Layer 8 of a small transformer language model trained on English Wikipedia (12 layers, counted from 0, width 96).
A neuron adds its activation times its output weights to the MLP's output. To switch it off is to set its activation to zero at one token and run the rest of the model.
A neuron's activation on a vector x is SiLU(weights . x + bias), where the dot is the dot product.

Input weights of the MLP neurons that the questions are about. A number n stands for n times 0.0013.
n19 (bias -0.314): -145 208 -64 79 -46 -61 -196 101 -183 -220 -275 -149 15 163 -201 -36 -83 102 -13 -38 -112 219 -118 -99 105 118 -108 39 168 102 96 22 -110 -14 96 63 -277 -96 -16 -111 364 -61 87 79 125 20 -191 -81 -167 -74 -206 192 -25 -57 -60 -15 47 112 78 46 -11 -94 -189 -51 82 195 88 -142 80 -41 11 55 186 -161 -191 70 -22 -255 -29 -46 94 189 -32 97 -30 -11 168 18 -71 -80 102 8 107 96 -26 -133
n24 (bias -0.109): 142 -189 71 -172 -101 84 -85 0 -27 113 0 -18 -67 -211 -110 -54 89 -224 80 43 -134 231 49 97 0 26 -99 -30 -25 118 44 -33 -32 152 -242 -3 65 124 -68 -223 117 -53 3 37 207 155 -21 19 -54 41 23 -7 -15 -163 -35 15 -98 114 3 105 96 -78 -30 -6 83 -138 38 174 -130 -46 -9 -61 107 65 -25 -94 -93 84 81 -70 122 36 197 25 32 127 134 -123 -29 -117 -56 45 -74 48 111 185
n99 (bias -0.296): 15 -78 -80 161 106 149 120 -126 98 -71 -7 -134 22 19 4 58 -132 -100 170 144 -152 118 -163 116 -195 -206 183 -40 107 138 -77 112 -179 -327 8 38 131 200 167 126 194 -18 -4 46 104 -57 -44 -12 -140 94 53 -65 176 -93 40 34 -217 -22 169 -205 -103 251 83 -49 -231 -20 39 27 -4 -122 -300 -38 113 -23 148 76 15 142 129 213 19 -89 36 -92 -16 -109 44 115 36 -12 87 -184 198 -28 -172 -88
n134 (bias -0.094): 3 212 10 42 -115 -59 -11 -55 -66 -92 -83 79 28 -33 22 -42 92 -88 19 -198 12 -116 8 69 13 80 99 50 94 -25 -40 -130 87 -45 3 -142 63 -57 62 19 54 -90 80 -12 -109 169 88 19 95 -30 -17 -84 -27 -58 -81 117 -170 45 26 -61 78 229 -90 -230 47 22 -24 -105 74 65 -187 23 130 -39 47 71 18 -73 50 -38 -73 30 -30 -18 -42 -104 -75 -58 -107 111 -61 -33 -15 151 16 -10
n152 (bias -0.216): 24 59 30 -9 9 -39 169 -23 -30 -48 -88 106 -3 -83 134 98 3 -119 165 -158 -204 63 -72 -140 -43 11 -76 58 -100 15 -41 -238 -43 -169 -234 -78 -215 20 57 -55 36 6 16 6 -162 -11 -56 6 18 89 39 224 -14 323 -83 -27 -6 -18 -49 26 -36 105 -128 101 -44 200 -127 67 -112 -167 55 -30 6 -64 -134 6 53 64 105 41 79 38 -89 46 -56 -29 26 165 118 -99 -43 25 35 9 -209 -91
n217 (bias -0.224): 66 112 -176 -278 19 91 35 -188 -33 13 -25 -56 36 -59 -116 40 235 -52 183 52 57 144 50 -36 -10 -116 125 103 240 115 10 -49 -302 -100 166 171 -209 64 -70 43 104 -84 -29 -9 53 71 -124 98 -14 6 -114 130 -168 82 10 26 -7 55 -51 -181 -47 98 18 146 64 50 -141 74 92 -71 122 -97 -223 -95 -64 -99 -117 -10 45 28 -48 -46 109 -85 -220 -87 -155 127 -35 124 16 35 -74 122 158 -13
n229 (bias -0.372): -68 246 41 -55 79 -133 -263 -173 -32 56 -42 -36 -8 -207 -4 275 -76 144 -106 -83 -131 147 24 8 -8 168 -143 71 156 36 98 -32 -17 -114 -65 -167 -32 -35 -68 56 -45 -121 -139 -188 -81 18 -79 -4 246 144 -57 35 -139 -171 -19 -482 -276 309 16 -81 21 65 168 73 236 22 193 37 -12 275 -20 -232 121 218 -26 -103 -28 -41 79 -110 99 17 4 -8 -310 -23 67 80 -104 259 -46 146 -59 -4 -164 16
n259 (bias -0.301): -18 99 -78 -110 135 -333 -249 110 -84 98 -24 -4 -14 -43 -24 32 41 69 -251 -122 197 309 -29 -152 52 93 -141 -60 78 -15 138 -33 -98 -18 -143 122 -189 -56 247 -137 -184 -78 -47 3 -46 153 -132 46 -222 -106 106 111 -31 0 133 -25 -164 29 119 129 -178 122 -40 47 -206 103 42 -112 65 -218 117 -51 -79 -11 -43 4 -7 -56 -57 4 63 247 7 -156 -4 106 85 270 39 -91 -73 -104 78 256 -59 4
n263 (bias -0.204): -90 -78 36 13 -95 104 -83 -25 -68 114 12 61 126 -55 -57 -32 -117 -188 27 -36 3 -39 72 -6 -63 74 -26 25 60 -120 51 -146 3 -3 -3 -49 191 346 100 165 -33 -76 190 48 73 168 -227 -179 245 -22 -158 -39 -196 -40 119 13 14 138 103 12 -33 93 -114 162 -3 -187 -58 46 61 -142 25 -72 47 150 -24 -17 77 -40 10 -239 47 7 120 -133 -115 -91 206 -167 24 -121 -31 -28 6 133 10 236
n280 (bias -0.189): -106 -63 -175 -109 -20 20 32 -84 114 46 -33 -120 -25 74 -87 166 22 16 2 -63 -80 47 79 -35 -107 44 137 -34 -135 -79 -59 53 5 14 49 33 -94 -38 -44 -3 -52 52 123 -104 44 110 -114 -64 -48 -56 -58 30 22 -77 60 -7 -45 105 -38 36 85 93 168 74 45 13 73 -36 -99 -104 25 -152 156 -5 104 -104 -71 -62 114 80 -107 -35 38 7 14 32 170 53 22 -75 2 5 -32 103 78 -25
n313 (bias -0.067): -48 -130 -12 -19 -124 106 191 66 -11 -37 -89 -48 -138 118 56 78 16 79 -59 -32 -169 -3 23 99 127 -102 -72 168 81 -20 14 -65 -79 -69 11 52 64 41 87 168 -98 113 -43 143 18 35 -81 -120 -35 148 -9 68 -187 -67 66 -6 -43 109 17 111 121 -84 -72 130 -44 95 50 -35 124 -61 55 40 138 52 10 12 6 -218 -212 137 -12 -15 19 180 32 124 -47 -20 -55 115 98 -54 -47 9 132 -248

Output weights of the MLP neurons that the questions are about. A number n stands for n times 0.00084.
n19: -68 77 12 7 -52 -43 -19 118 -46 21 49 65 -97 -64 19 -31 -13 70 -51 -71 57 11 91 226 32 58 -67 -134 -49 -2 -69 -127 170 277 49 102 -23 -34 215 73 24 -51 -60 -29 45 -17 3 -214 125 45 -150 -253 -186 -19 69 38 34 -128 32 -158 9 117 -154 137 -10 50 -130 49 116 -70 94 126 -57 -133 -157 -14 -34 45 70 -39 -83 96 -56 38 59 -95 51 36 17 51 90 73 21 -3 -3 -98
n24: -70 8 -28 17 -45 110 44 0 -151 9 -103 55 -58 -87 -85 -28 72 -56 -95 69 -10 28 14 -40 68 137 -56 165 -77 -80 -30 -177 30 72 20 46 22 0 132 87 56 84 149 24 -87 -122 4 -147 73 51 -95 33 -11 124 -93 -75 9 94 61 -33 -58 24 45 -44 -51 2 -24 68 10 -13 164 -60 74 14 112 30 139 97 -158 -235 9 -119 -21 -17 83 -29 50 -21 -4 -34 -26 -51 97 -5 -20 27
n99: 12 169 70 -93 -60 -38 -188 42 -105 160 6 -113 15 -32 -6 -94 86 -110 30 -101 70 -166 -25 6 -68 17 -9 44 47 106 59 -178 153 62 -3 -49 113 -233 -92 -151 47 28 -157 -22 90 -8 198 148 -31 18 -83 -210 137 12 60 72 25 33 19 -20 184 -79 -51 -15 126 -41 69 203 -111 156 -23 -98 50 -40 215 -34 -51 -142 -40 -195 -15 -161 159 100 41 -32 39 6 -82 248 -137 -131 91 75 -27 142
n134: 35 -101 80 43 14 -52 103 -54 0 -8 -9 134 86 -13 40 -52 -40 -63 -23 6 0 0 -77 49 66 -10 59 -61 -27 10 5 95 -159 -78 -32 -37 81 36 -37 0 79 28 -30 37 -114 -15 -23 29 -18 -10 39 33 0 -46 -67 -12 86 24 -43 -79 -108 -80 97 126 -49 24 61 -21 67 -47 47 -33 -21 -90 81 54 115 -46 -14 43 -61 94 75 15 19 19 -47 11 -78 -119 80 -139 55 -37 19 -67
n152: 115 -11 46 51 17 68 -172 -81 102 39 46 10 16 -18 38 103 -45 41 -67 15 89 108 96 -15 117 45 50 -33 13 4 36 -10 -204 -267 134 -59 -3 9 -34 -11 52 -144 17 -18 -52 78 -139 -30 120 12 51 -169 18 68 -119 -144 -110 121 46 47 14 -182 -16 -19 114 -148 44 -31 97 -53 100 -3 26 91 -30 -137 3 -18 -68 -13 21 -22 -69 -7 12 15 -70 -12 125 -105 28 -23 11 176 -79 58
n217: 18 -21 76 -137 101 77 92 102 -34 30 -5 -95 8 12 -42 6 70 -70 111 96 24 -48 2 -150 47 -40 101 -9 -32 -8 83 -28 -67 -62 46 -21 86 -135 115 -76 40 82 39 7 121 -26 -56 -28 -41 2 162 -38 9 -33 -98 48 109 -110 17 -135 -100 67 114 44 -64 -96 -120 -34 31 38 11 -94 -94 -37 19 -93 -144 23 -38 10 -85 -122 -116 63 4 -72 -111 127 48 180 19 -57 100 -57 142 10
n229: 42 -90 -25 152 10 -15 134 -53 -24 -118 -122 -174 -27 -153 138 20 -89 -3 117 -65 203 -97 41 3 -3 18 78 155 39 0 119 23 -473 -52 -21 77 69 232 53 -3 -14 -146 11 48 -131 -78 -40 -72 79 -66 -58 -6 24 88 134 -183 -132 -6 -232 85 68 -18 -37 -8 129 50 -24 84 32 23 84 18 50 -40 36 -115 -51 -55 3 -43 -14 -102 -46 -55 25 60 -59 -138 105 183 56 11 164 164 -8 -107
n259: -174 -76 93 -120 185 -99 -184 5 23 82 -45 -34 37 -34 -29 16 13 43 130 -133 -88 17 56 -30 -37 -10 98 -104 -49 100 -103 -120 -63 47 -37 142 46 -75 -50 -108 -24 48 111 9 156 67 -150 25 -50 97 88 -179 -54 37 -51 27 81 177 198 70 -109 -34 -51 -37 7 79 -74 43 6 186 47 79 -157 145 -25 -107 -115 70 21 -201 106 -8 158 -32 66 11 -67 30 -46 84 84 -70 -99 -81 117 28
n263: -35 -97 104 -156 46 -129 70 -11 149 -63 11 28 27 105 -13 -76 37 -24 -34 17 93 8 -139 222 -21 74 -21 -134 -7 128 -20 44 35 -139 20 -16 -298 -139 -44 -3 -60 42 -78 79 -119 106 25 -19 -100 76 -21 -107 -30 -34 22 27 -6 -118 -51 124 151 104 -88 101 79 221 -125 74 -3 -22 49 101 123 -65 235 98 57 37 -72 -20 -37 35 -101 -81 39 20 119 14 -89 67 -130 -31 -108 -99 66 44
n280: -7 46 -32 24 47 -26 -23 9 -107 -8 -6 95 -29 47 9 -19 46 4 0 13 54 -54 -41 -44 81 76 76 65 59 19 33 61 135 35 29 -31 15 45 -33 -75 -17 -183 -93 -23 -62 98 87 0 -143 -144 -19 -45 -3 75 107 39 7 -37 -6 -55 -117 -104 -35 76 59 -100 63 32 4 82 -22 -56 -33 -76 -17 16 6 84 32 -2 -58 29 -12 95 61 -62 27 -94 18 -44 -24 50 -28 -25 -53 -11
n313: 30 151 9 6 7 17 -107 12 -159 40 -66 2 9 -28 -2 17 16 -72 -48 -8 72 -94 -2 -37 -58 9 42 -27 61 2 90 25 53 61 22 -47 105 82 -91 -47 -80 -140 18 -92 -143 158 135 76 2 -39 36 -9 44 100 17 54 46 -42 -120 -82 -37 -8 38 53 36 -51 -48 82 -23 93 29 129 -121 18 11 41 7 -41 124 -139 -32 -43 -90 -65 10 60 34 22 66 8 -25 -52 -43 -66 -78 154

Each question names a token from some text and the token that comes next. It shows the vector x that enters the MLP there. A number n stands for n times 0.011.

Then comes g, the gradient of the next token's log-probability with respect to the MLP's output, scaled to length 1. A neuron's effect is roughly proportional to its activation times (output weights . g). A number n stands for n times 0.00089.

" Greens", then "ide"
x: 14 -253 -114 -109 50 60 16 -52 68 86 -33 -37 84 275 -117 -96 209 33 123 250 -19 145 29 -93 -49 -70 -60 -85 -76 33 -151 -163 368 21 -57 -114 -86 -188 83 -80 31 183 62 133 -222 50 45 -39 -44 6 -182 65 -193 259 -16 -117 -117 150 93 33 37 111 -54 -47 -111 236 -126 -172 -16 44 132 -121 42 -130 -142 179 43 117 -15 -165 34 -45 -81 184 4 53 -9 154 -10 36 8 -115 -57 -162 90 -8
g: -7 -158 -122 -125 79 -172 13 -55 -42 -202 40 251 -58 -175 286 139 -70 -21 -109 31 -18 190 -35 35 138 15 -83 -246 -44 150 -179 56 52 -34 37 78 -74 -61 -125 -6 28 58 -19 -195 -69 7 36 16 1 208 33 -87 -117 105 203 -91 5 -164 134 42 94 -41 -43 163 296 -3 62 23 -216 86 -81 -79 -53 89 -18 -4 33 -85 46 22 -132 63 12 -170 11 48 -115 -30 186 -177 83 212 91 -24 -68 215
Which neuron, switched off, lowers the next token's probability most? n152

"ed at", then " Linn"
x: 125 -59 -2 -21 68 69 -141 19 20 -12 80 93 11 112 -119 -76 192 104 69 130 -23 77 99 -147 33 -104 112 -156 -141 75 53 -96 384 58 69 -88 -121 -153 -124 -3 -228 -19 67 2 72 69 26 -139 73 -62 -51 -52 -78 64 -34 -157 -38 283 34 113 -90 0 54 3 153 139 -153 -71 -171 166 -13 26 -57 9 -30 120 -143 112 -121 -77 -83 -6 -168 -30 3 -250 49 -78 85 375 -21 72 -148 -83 -161 88
g: 18 134 12 10 -60 -113 -146 -38 -27 53 -65 -73 -46 29 2 124 -110 -285 31 -13 -49 192 40 249 -154 205 -185 -75 -33 186 79 177 -110 -84 -26 97 182 -4 -89 124 42 53 -74 -6 -69 -75 57 -198 38 -69 -117 -3 -368 -169 56 -155 -63 40 -40 36 48 79 31 -71 -133 82 101 -34 -26 5 28 -11 -42 220 33 -89 12 206 55 -246 103 -66 169 -3 7 179 215 -66 16 10 6 3 -176 176 -42 148
Which two neurons, each switched off alone, lower its probability most, in order? n229, n217

" B", then "akers"
x: 28 -85 -238 -153 27 -57 -150 36 74 178 245 110 11 140 -18 -47 187 11 -25 -1 -141 32 72 -33 41 -4 42 -148 -124 -73 -60 -160 200 9 265 -62 146 -275 -58 -76 -92 72 201 18 111 11 147 -76 -70 215 -73 -27 -96 129 -8 -99 -48 209 240 -47 -52 217 60 -9 126 -14 -256 -303 -79 -5 -34 95 19 -171 269 66 66 -24 -320 -224 -14 10 -98 32 24 123 203 -5 19 39 13 2 -21 -136 -95 27
g: -50 -42 -213 139 -63 -13 -192 -16 -132 -41 -37 85 -129 -36 297 82 -96 -118 -4 113 -42 84 -51 -165 -17 183 74 135 69 41 -154 -109 85 103 186 64 -116 98 0 32 126 -186 -50 207 90 -51 -157 84 87 89 -65 -192 83 71 93 21 -108 -147 2 176 -150 200 -24 20 60 -125 -1 -18 -103 81 11 29 107 -45 259 -66 31 -198 -37 6 123 30 83 48 -13 113 124 43 -13 -18 -320 64 -200 -203 -36 -74
Which neuron, switched off, raises the next token's probability most? n134

" Columbia", then " Bas"
x: 152 -137 -70 -113 -54 20 113 5 -10 -39 -33 -55 40 216 -49 -34 117 150 91 178 -188 58 55 -77 -189 -94 114 -231 -3 29 7 -179 405 -124 36 -212 -69 -162 95 -64 -171 15 130 189 -230 28 127 -72 52 -64 84 -108 -171 98 -123 6 93 38 142 99 -199 155 -55 23 21 60 -138 -164 -57 208 -23 -6 -23 -165 62 -46 -79 179 -49 97 155 -110 -145 49 -3 62 22 55 16 155 111 -62 121 -218 -83 161
g: -28 24 73 -51 51 111 149 -125 -118 -35 -86 13 69 -112 -93 94 130 -71 60 11 3 -190 59 -8 -157 30 -19 186 257 -148 154 -139 52 20 -30 -252 -76 18 13 -119 107 47 -143 94 102 -62 187 114 -9 31 -15 -104 78 -263 74 -68 332 23 65 -10 41 -16 97 69 89 -164 29 -82 -23 -2 -72 -36 330 26 -29 -86 14 -225 76 -263 50 -54 63 -16 -158 71 -143 -5 -167 52 1 13 -149 195 133 45
Which neuron, switched off, lowers the next token's probability most? n99

" m", then " | |"
x: 96 26 81 -100 -147 20 -52 -120 -215 129 293 150 -194 59 -97 -211 171 -34 -72 110 170 53 190 -136 6 -56 -66 -335 -99 -56 -37 -51 327 117 69 -228 -135 -79 -34 17 101 -26 -9 122 -148 118 -26 242 25 4 183 -3 -112 -76 65 82 -50 0 -52 -37 -2 133 -108 98 28 -112 -176 -13 85 63 71 55 89 144 20 48 -81 17 -111 -6 37 -50 -149 132 121 -150 1 -266 20 63 -155 90 216 -198 22 78
g: 222 -158 -23 16 41 -15 -145 24 -268 -27 -57 26 64 -20 -110 226 -25 -78 -21 -35 12 -135 -13 182 85 -71 51 -149 -37 15 217 -64 -100 -62 103 -15 -64 92 11 67 41 -123 98 57 93 11 -103 190 -115 -66 136 128 82 40 236 -149 216 110 -163 -29 -269 109 51 32 34 -97 -147 279 -28 -317 -117 -58 -212 10 183 -35 81 -21 22 114 -9 75 85 64 -60 -178 77 84 32 -16 -135 87 -50 -70 -11 -47
Which neuron, switched off, lowers the next token's probability most? n134

" Road", then ", c"
x: 93 -164 -190 -163 -9 214 31 -11 114 139 71 -7 2 204 -56 -45 238 8 -103 50 -22 77 73 -46 70 61 88 -194 -86 -53 -86 -134 296 -16 53 -227 -27 -308 -13 -58 26 183 114 -59 -99 -165 -59 40 57 30 11 114 -226 65 67 7 -60 91 15 -6 -25 179 -106 -159 -32 180 -5 -119 -45 176 51 82 -8 -90 -30 192 -105 120 -78 106 53 -31 -301 102 -134 148 23 44 -70 202 -57 -117 -43 18 -140 56
g: 119 127 24 -23 -100 -192 -16 118 -48 -3 -33 66 231 249 -51 -22 -73 17 38 10 -35 275 30 11 -120 -188 86 -73 -82 90 -104 165 7 -129 72 47 90 15 102 23 -59 -82 -29 -176 28 -13 144 -64 49 -19 -24 4 -90 1 188 -146 -310 -48 -75 47 -102 -38 -96 -313 102 -151 170 -175 43 -339 52 -13 4 -64 76 4 126 -111 74 184 26 -99 -28 33 195 -29 -1 -129 77 -115 47 91 126 81 116 125
Which neuron, switched off, lowers the next token's probability most? n152

" and then", then " turns"
x: -33 -164 -90 -13 -94 88 -108 -124 132 -52 -93 68 -48 327 2 44 189 -20 51 -6 -82 56 37 -10 -132 30 -34 -73 8 -86 -37 -67 431 271 167 -57 -30 -120 -150 84 39 67 100 -12 148 -104 -138 -15 54 -61 -43 160 4 -100 -26 21 7 95 74 -25 -136 74 42 -7 3 239 18 -131 18 102 -77 -20 -117 -53 -120 103 -103 155 -144 -130 -40 -64 -293 122 25 -78 22 147 10 294 -9 -47 -114 -157 -104 13
g: -227 43 -61 -106 30 -17 77 -32 103 -78 39 -84 -8 148 -14 -156 -58 125 -153 -47 -65 93 -31 -120 114 2 11 -15 0 64 -157 85 -79 -133 -30 90 -71 231 -109 -41 223 -58 165 198 78 -76 -47 75 10 -48 78 181 43 -49 -39 151 -72 -217 113 -77 -91 54 83 -61 -220 -79 119 -206 -32 -124 -235 208 159 -195 -2 58 106 268 54 16 -95 -60 6 -162 -19 -60 0 43 -214 13 64 209 -37 193 109 136
Which neuron, switched off, raises the next token's probability most? n19

"ing up", then " Olympic"
x: -87 -143 56 -60 115 95 -309 -84 6 19 89 178 83 371 -140 -41 300 -15 48 112 72 87 37 -80 -101 -84 7 -145 -103 -87 -186 -150 203 81 59 -103 -16 -90 -67 -170 -17 29 -27 -90 -26 25 -10 -23 -23 -168 -87 157 18 -73 -17 116 56 81 49 147 137 -63 -12 -59 -48 175 -69 -53 -114 85 12 82 -36 -104 -77 63 -111 135 -96 141 32 51 -230 141 27 -68 20 -25 8 306 38 171 -282 -40 97 -45
g: 160 145 -209 94 -35 120 -27 112 -63 -53 -175 -259 -322 -43 43 217 -38 27 -1 23 -54 -85 54 -37 -71 104 40 -83 136 0 -161 91 -9 14 -64 58 203 123 -76 -5 -144 -4 -203 -46 52 -58 -77 268 -25 -99 34 -268 119 93 -71 -65 -132 183 41 15 -207 112 -17 113 72 -191 -8 10 43 32 -28 -108 -121 120 23 143 67 24 31 -74 -163 29 64 -63 -64 61 150 -139 92 294 -68 48 75 1 21 119
Which neuron, switched off, lowers the next token's probability most? n280

" he", then " claimed"
x: 44 28 -20 -52 -64 187 -10 -57 -15 1 154 231 17 158 -3 96 263 -59 22 -4 -119 179 -46 -36 -38 -102 -22 -228 -72 -94 -190 -137 429 73 218 -5 46 -125 -123 -47 92 -4 82 -14 105 -30 69 -37 -166 7 -104 -19 40 -100 -157 26 21 37 94 -80 -163 278 -19 46 -33 8 -134 -286 -94 -20 -82 -254 4 104 104 116 -154 141 8 -74 76 -38 -145 59 152 -185 51 -15 91 181 27 -52 -90 -156 6 189
g: -1 110 -164 -9 89 -70 29 -11 -58 -58 -123 141 13 -89 -85 88 -36 -217 33 -125 77 78 93 114 95 -182 32 -195 232 90 -7 69 43 -150 -220 127 -53 73 17 -24 -2 59 -21 225 0 -132 31 -118 -88 294 -132 40 247 36 54 -110 340 -51 -43 53 48 7 58 24 -65 6 12 109 -8 -99 -19 24 78 27 160 103 -287 -57 -60 34 -51 -90 -74 -150 121 -27 -213 60 -139 -69 113 127 -57 -26 157 -222
Which neuron, switched off, lowers the next token's probability most? n134

"\n", then "|"
x: -20 111 -23 -40 105 53 -59 -18 -169 -5 179 284 -53 242 -164 3 188 -27 4 55 -142 85 -9 177 -174 -75 -53 -29 -72 -15 -15 -34 432 -5 -2 30 -117 -112 -117 -20 -17 148 -29 28 85 -194 -93 -19 -2 65 -2 62 -74 -33 -107 -94 44 158 169 -57 -131 65 -54 -43 45 111 1 19 -161 41 -6 -95 -81 -74 -81 258 -83 35 -133 -134 102 -111 -31 128 -133 -106 272 56 -169 193 -60 102 -146 -102 -106 140
g: -66 -52 65 -42 62 -88 -36 -82 151 -159 -27 101 -81 93 -170 180 214 15 112 -140 144 -25 -112 -259 -166 -57 82 -130 244 -193 -107 -18 13 -111 -32 -3 74 -72 -186 -96 76 205 28 92 -99 86 21 186 122 41 -2 -104 78 -39 5 14 62 200 -36 -35 -85 -37 111 139 38 -119 98 140 44 -22 -125 -133 29 -124 162 220 169 115 -32 5 -66 -77 45 114 135 3 -225 -183 -5 -109 -197 -24 73 177 -58 -139
Which neuron, switched off, raises the next token's probability most? n19

"2", then "017"
x: 37 -146 -52 -23 26 10 -8 39 186 -16 282 5 -31 72 -56 95 109 -66 -35 123 -77 59 176 -33 -199 -43 -30 138 -61 -33 -44 -212 259 -59 122 -211 106 -85 -37 -89 -27 231 16 13 35 -48 156 31 -57 233 -100 17 -86 -170 -133 31 -108 77 222 109 -17 122 -133 -42 -40 124 -99 -116 -29 9 79 -24 -193 -139 43 150 31 163 -68 -138 73 -5 -273 194 -188 -215 144 25 -142 250 5 66 0 -162 -20 -12
g: 44 289 -12 -60 -109 -82 43 161 -54 -63 9 -17 -260 -74 215 9 -132 82 -61 40 95 228 87 131 -39 233 48 -111 37 68 115 -13 -175 -59 -36 0 -64 -76 99 -117 -49 -59 -82 11 50 -27 234 -11 156 1 -89 6 130 -114 55 -25 188 42 -186 46 29 63 -144 20 -134 125 -316 -7 -164 -6 -126 -77 -147 102 34 59 -4 -234 -133 63 84 -64 102 -74 -153 22 -87 185 -162 50 228 94 8 43 -56 82
Which neuron, switched off, lowers the next token's probability most? n229

" and K", then "ym"
x: 28 1 -158 41 49 157 -64 -31 -242 -95 52 211 -118 45 -152 -105 171 114 104 74 62 188 114 28 -103 -22 -31 -166 -20 -189 -68 -107 386 196 134 91 -2 -237 -142 -36 -51 -37 43 41 20 173 46 -65 32 159 -70 26 -106 -36 -21 7 -41 -11 210 73 -88 175 -42 147 -28 210 -173 -85 -12 91 65 -68 -41 40 -75 132 -124 55 -147 -377 -50 -110 -159 51 60 -167 104 55 -4 140 -67 -48 41 -94 -26 60
g: -113 -42 -84 -237 -63 -56 -89 10 152 -204 134 -59 -233 -69 2 -115 85 -136 68 -181 -101 34 5 40 329 94 -53 -111 41 221 131 6 25 -117 58 -179 96 30 -151 11 -91 52 19 -123 -109 46 107 54 -12 -100 -173 -6 -46 90 173 -107 7 168 -89 62 96 5 61 144 176 -17 17 121 -56 -76 -326 17 153 84 139 32 35 -3 28 -250 -24 2 41 121 -42 97 8 -116 94 -90 225 2 -101 155 83 66
Which neuron, switched off, lowers the next token's probability most? n263

" and ", then "4"
x: 75 -153 -165 15 -13 -28 -97 -6 18 -54 -27 174 6 62 -77 65 170 -45 11 -13 -2 114 134 30 -110 -94 28 -197 57 -7 27 -88 319 352 146 15 25 -146 -126 -55 -34 142 -58 -90 336 -87 -43 157 -98 115 -66 191 41 18 -127 24 -12 -28 236 101 -152 24 -117 -20 130 172 17 -147 -138 125 -123 -75 -103 -3 66 58 -212 111 -321 -67 -106 38 -179 101 83 -140 28 63 5 177 -7 1 -183 -49 -116 15
g: -79 97 -185 -7 -68 28 63 94 43 124 29 -1 -158 -47 -153 394 -81 93 -34 106 -85 7 -106 -46 38 -119 -31 -17 -80 60 -50 -111 14 52 -55 -278 -42 -2 -75 -153 -40 14 134 57 -17 -5 71 -216 247 70 163 -131 -46 -120 -159 -56 115 -45 -144 166 237 -127 200 -104 -125 -111 188 307 -143 88 145 34 108 47 60 -92 -102 -56 -17 -1 2 -62 54 43 77 -114 88 -88 77 -63 -91 135 32 144 21 -26
Which neuron, switched off, raises the next token's probability most? n152

" clear", then "ing"
x: -1 -37 90 2 -50 76 -154 -92 135 -57 249 43 28 313 -136 -65 127 -90 -50 119 -13 167 70 38 -44 -145 -189 -109 -167 -175 77 -107 331 254 32 129 -68 -198 -46 66 6 87 -92 11 22 -138 -12 31 70 32 -48 36 -1 -17 -108 200 -53 14 25 53 -99 235 -146 5 41 140 -164 79 -24 141 38 -107 -92 -125 16 105 -139 -76 -3 64 -37 98 -369 -16 -1 -152 64 -10 73 165 44 70 -136 -24 -32 -35
g: -101 -125 -228 95 78 -45 -113 -27 -4 110 42 -81 163 -319 -161 5 -89 -13 -2 191 56 -4 51 150 154 -9 -156 -1 -159 76 26 -91 42 99 35 34 -47 -81 104 22 -138 171 -159 -9 68 115 69 12 12 -25 132 -126 -20 -41 -3 71 233 -114 104 151 -22 97 19 -144 204 29 111 134 -97 -18 -353 150 -36 -77 203 137 -75 -16 -110 -65 -67 -79 6 114 3 144 82 -13 50 -130 -33 56 -314 84 -43 -112
Which neuron, switched off, raises the next token's probability most? n263

", c", then "rossing"
x: 3 22 20 -177 6 187 -71 -114 -85 16 192 30 52 255 -83 -80 139 -66 20 -67 -14 81 216 57 53 -35 -22 -113 61 -66 -78 -304 381 63 219 28 50 -202 -191 -197 -27 43 -12 -12 153 24 33 224 -32 -112 -22 236 3 -50 -146 -6 -99 49 171 -75 -34 68 -49 59 51 54 -94 53 -20 139 -56 68 -87 -125 9 175 -271 172 -209 -201 7 -1 -163 -14 -33 -11 17 88 -30 112 -89 183 -116 -103 -78 105
g: 0 -137 -29 86 11 46 219 -244 320 -6 88 -45 -50 73 -18 -129 92 -134 16 42 240 -20 19 75 -68 26 -121 197 33 -78 -96 5 -22 -73 -1 7 -68 -189 114 80 71 -49 83 45 146 -52 139 19 5 -257 156 165 88 153 -53 131 -64 28 129 -281 41 10 12 104 21 -120 56 125 39 -24 46 57 -51 -177 -13 -141 5 -39 -95 122 2 -164 39 15 -68 74 119 -158 -211 209 27 -226 -125 -101 -64 -209
Which neuron, switched off, lowers the next token's probability most? n217

"M", then "ars"
x: -79 41 -112 -36 9 126 -142 251 -206 61 156 160 -6 120 -47 -87 221 135 -16 30 -14 132 104 -34 3 -110 -122 -120 -152 -33 -55 -154 361 74 137 190 -130 -17 -95 -137 -66 4 -21 121 -37 42 87 190 -42 116 -202 -62 -61 -16 -75 4 16 -46 228 -63 -152 86 -66 24 155 88 -158 -179 -26 106 65 -42 -34 -3 105 144 11 41 -311 -244 50 -11 -60 26 9 -171 138 89 70 210 -5 -52 -132 -151 -202 57
g: 30 88 35 -81 -58 101 -133 98 81 -1 51 -70 11 -45 -180 269 183 -173 26 -169 -47 -60 -105 -111 -144 129 253 -97 38 -2 53 -29 159 -257 66 103 -27 -31 -157 88 78 -90 125 201 5 122 88 121 40 -136 96 67 -84 -212 92 68 -72 -93 -164 81 276 23 -72 220 -104 -139 88 -51 23 40 -183 29 -83 -17 107 19 -143 5 -105 -21 152 26 -70 -86 102 -235 -160 127 59 114 -46 55 -145 -5 52 -70
Which neuron, switched off, lowers the next token's probability most? n24

", where it", then " eventually"
x: -69 -182 -103 -76 -63 97 -97 -118 154 -50 255 71 40 242 58 -71 217 64 -21 8 -140 146 29 46 -7 73 1 -123 -10 -35 -129 -132 442 161 89 -38 29 -92 -169 -18 134 0 87 -15 144 -31 -71 30 -136 18 -4 177 -6 -146 -66 91 15 -81 110 -38 -79 81 -48 8 -98 36 69 -250 -14 37 -140 -32 -39 -143 5 165 -192 366 -46 42 73 -53 -246 13 29 -63 -47 21 32 225 -124 35 -42 -180 -45 -50
g: 267 -71 -6 -87 -19 -130 127 123 59 -185 27 136 -107 -58 62 47 -45 -98 -60 42 -84 158 -74 71 -86 -29 57 -2 276 12 104 -242 -85 149 -80 43 186 -18 131 201 -43 2 96 -51 -197 66 52 -140 -231 -10 13 216 154 103 83 -128 195 -83 125 -99 -145 63 -51 1 42 228 -152 7 -27 -47 155 -42 10 55 -191 83 -182 -257 53 -120 127 27 -119 123 23 -12 -59 -49 50 -22 -53 -87 -129 13 -19 -134
Which neuron, switched off, raises the next token's probability most? n99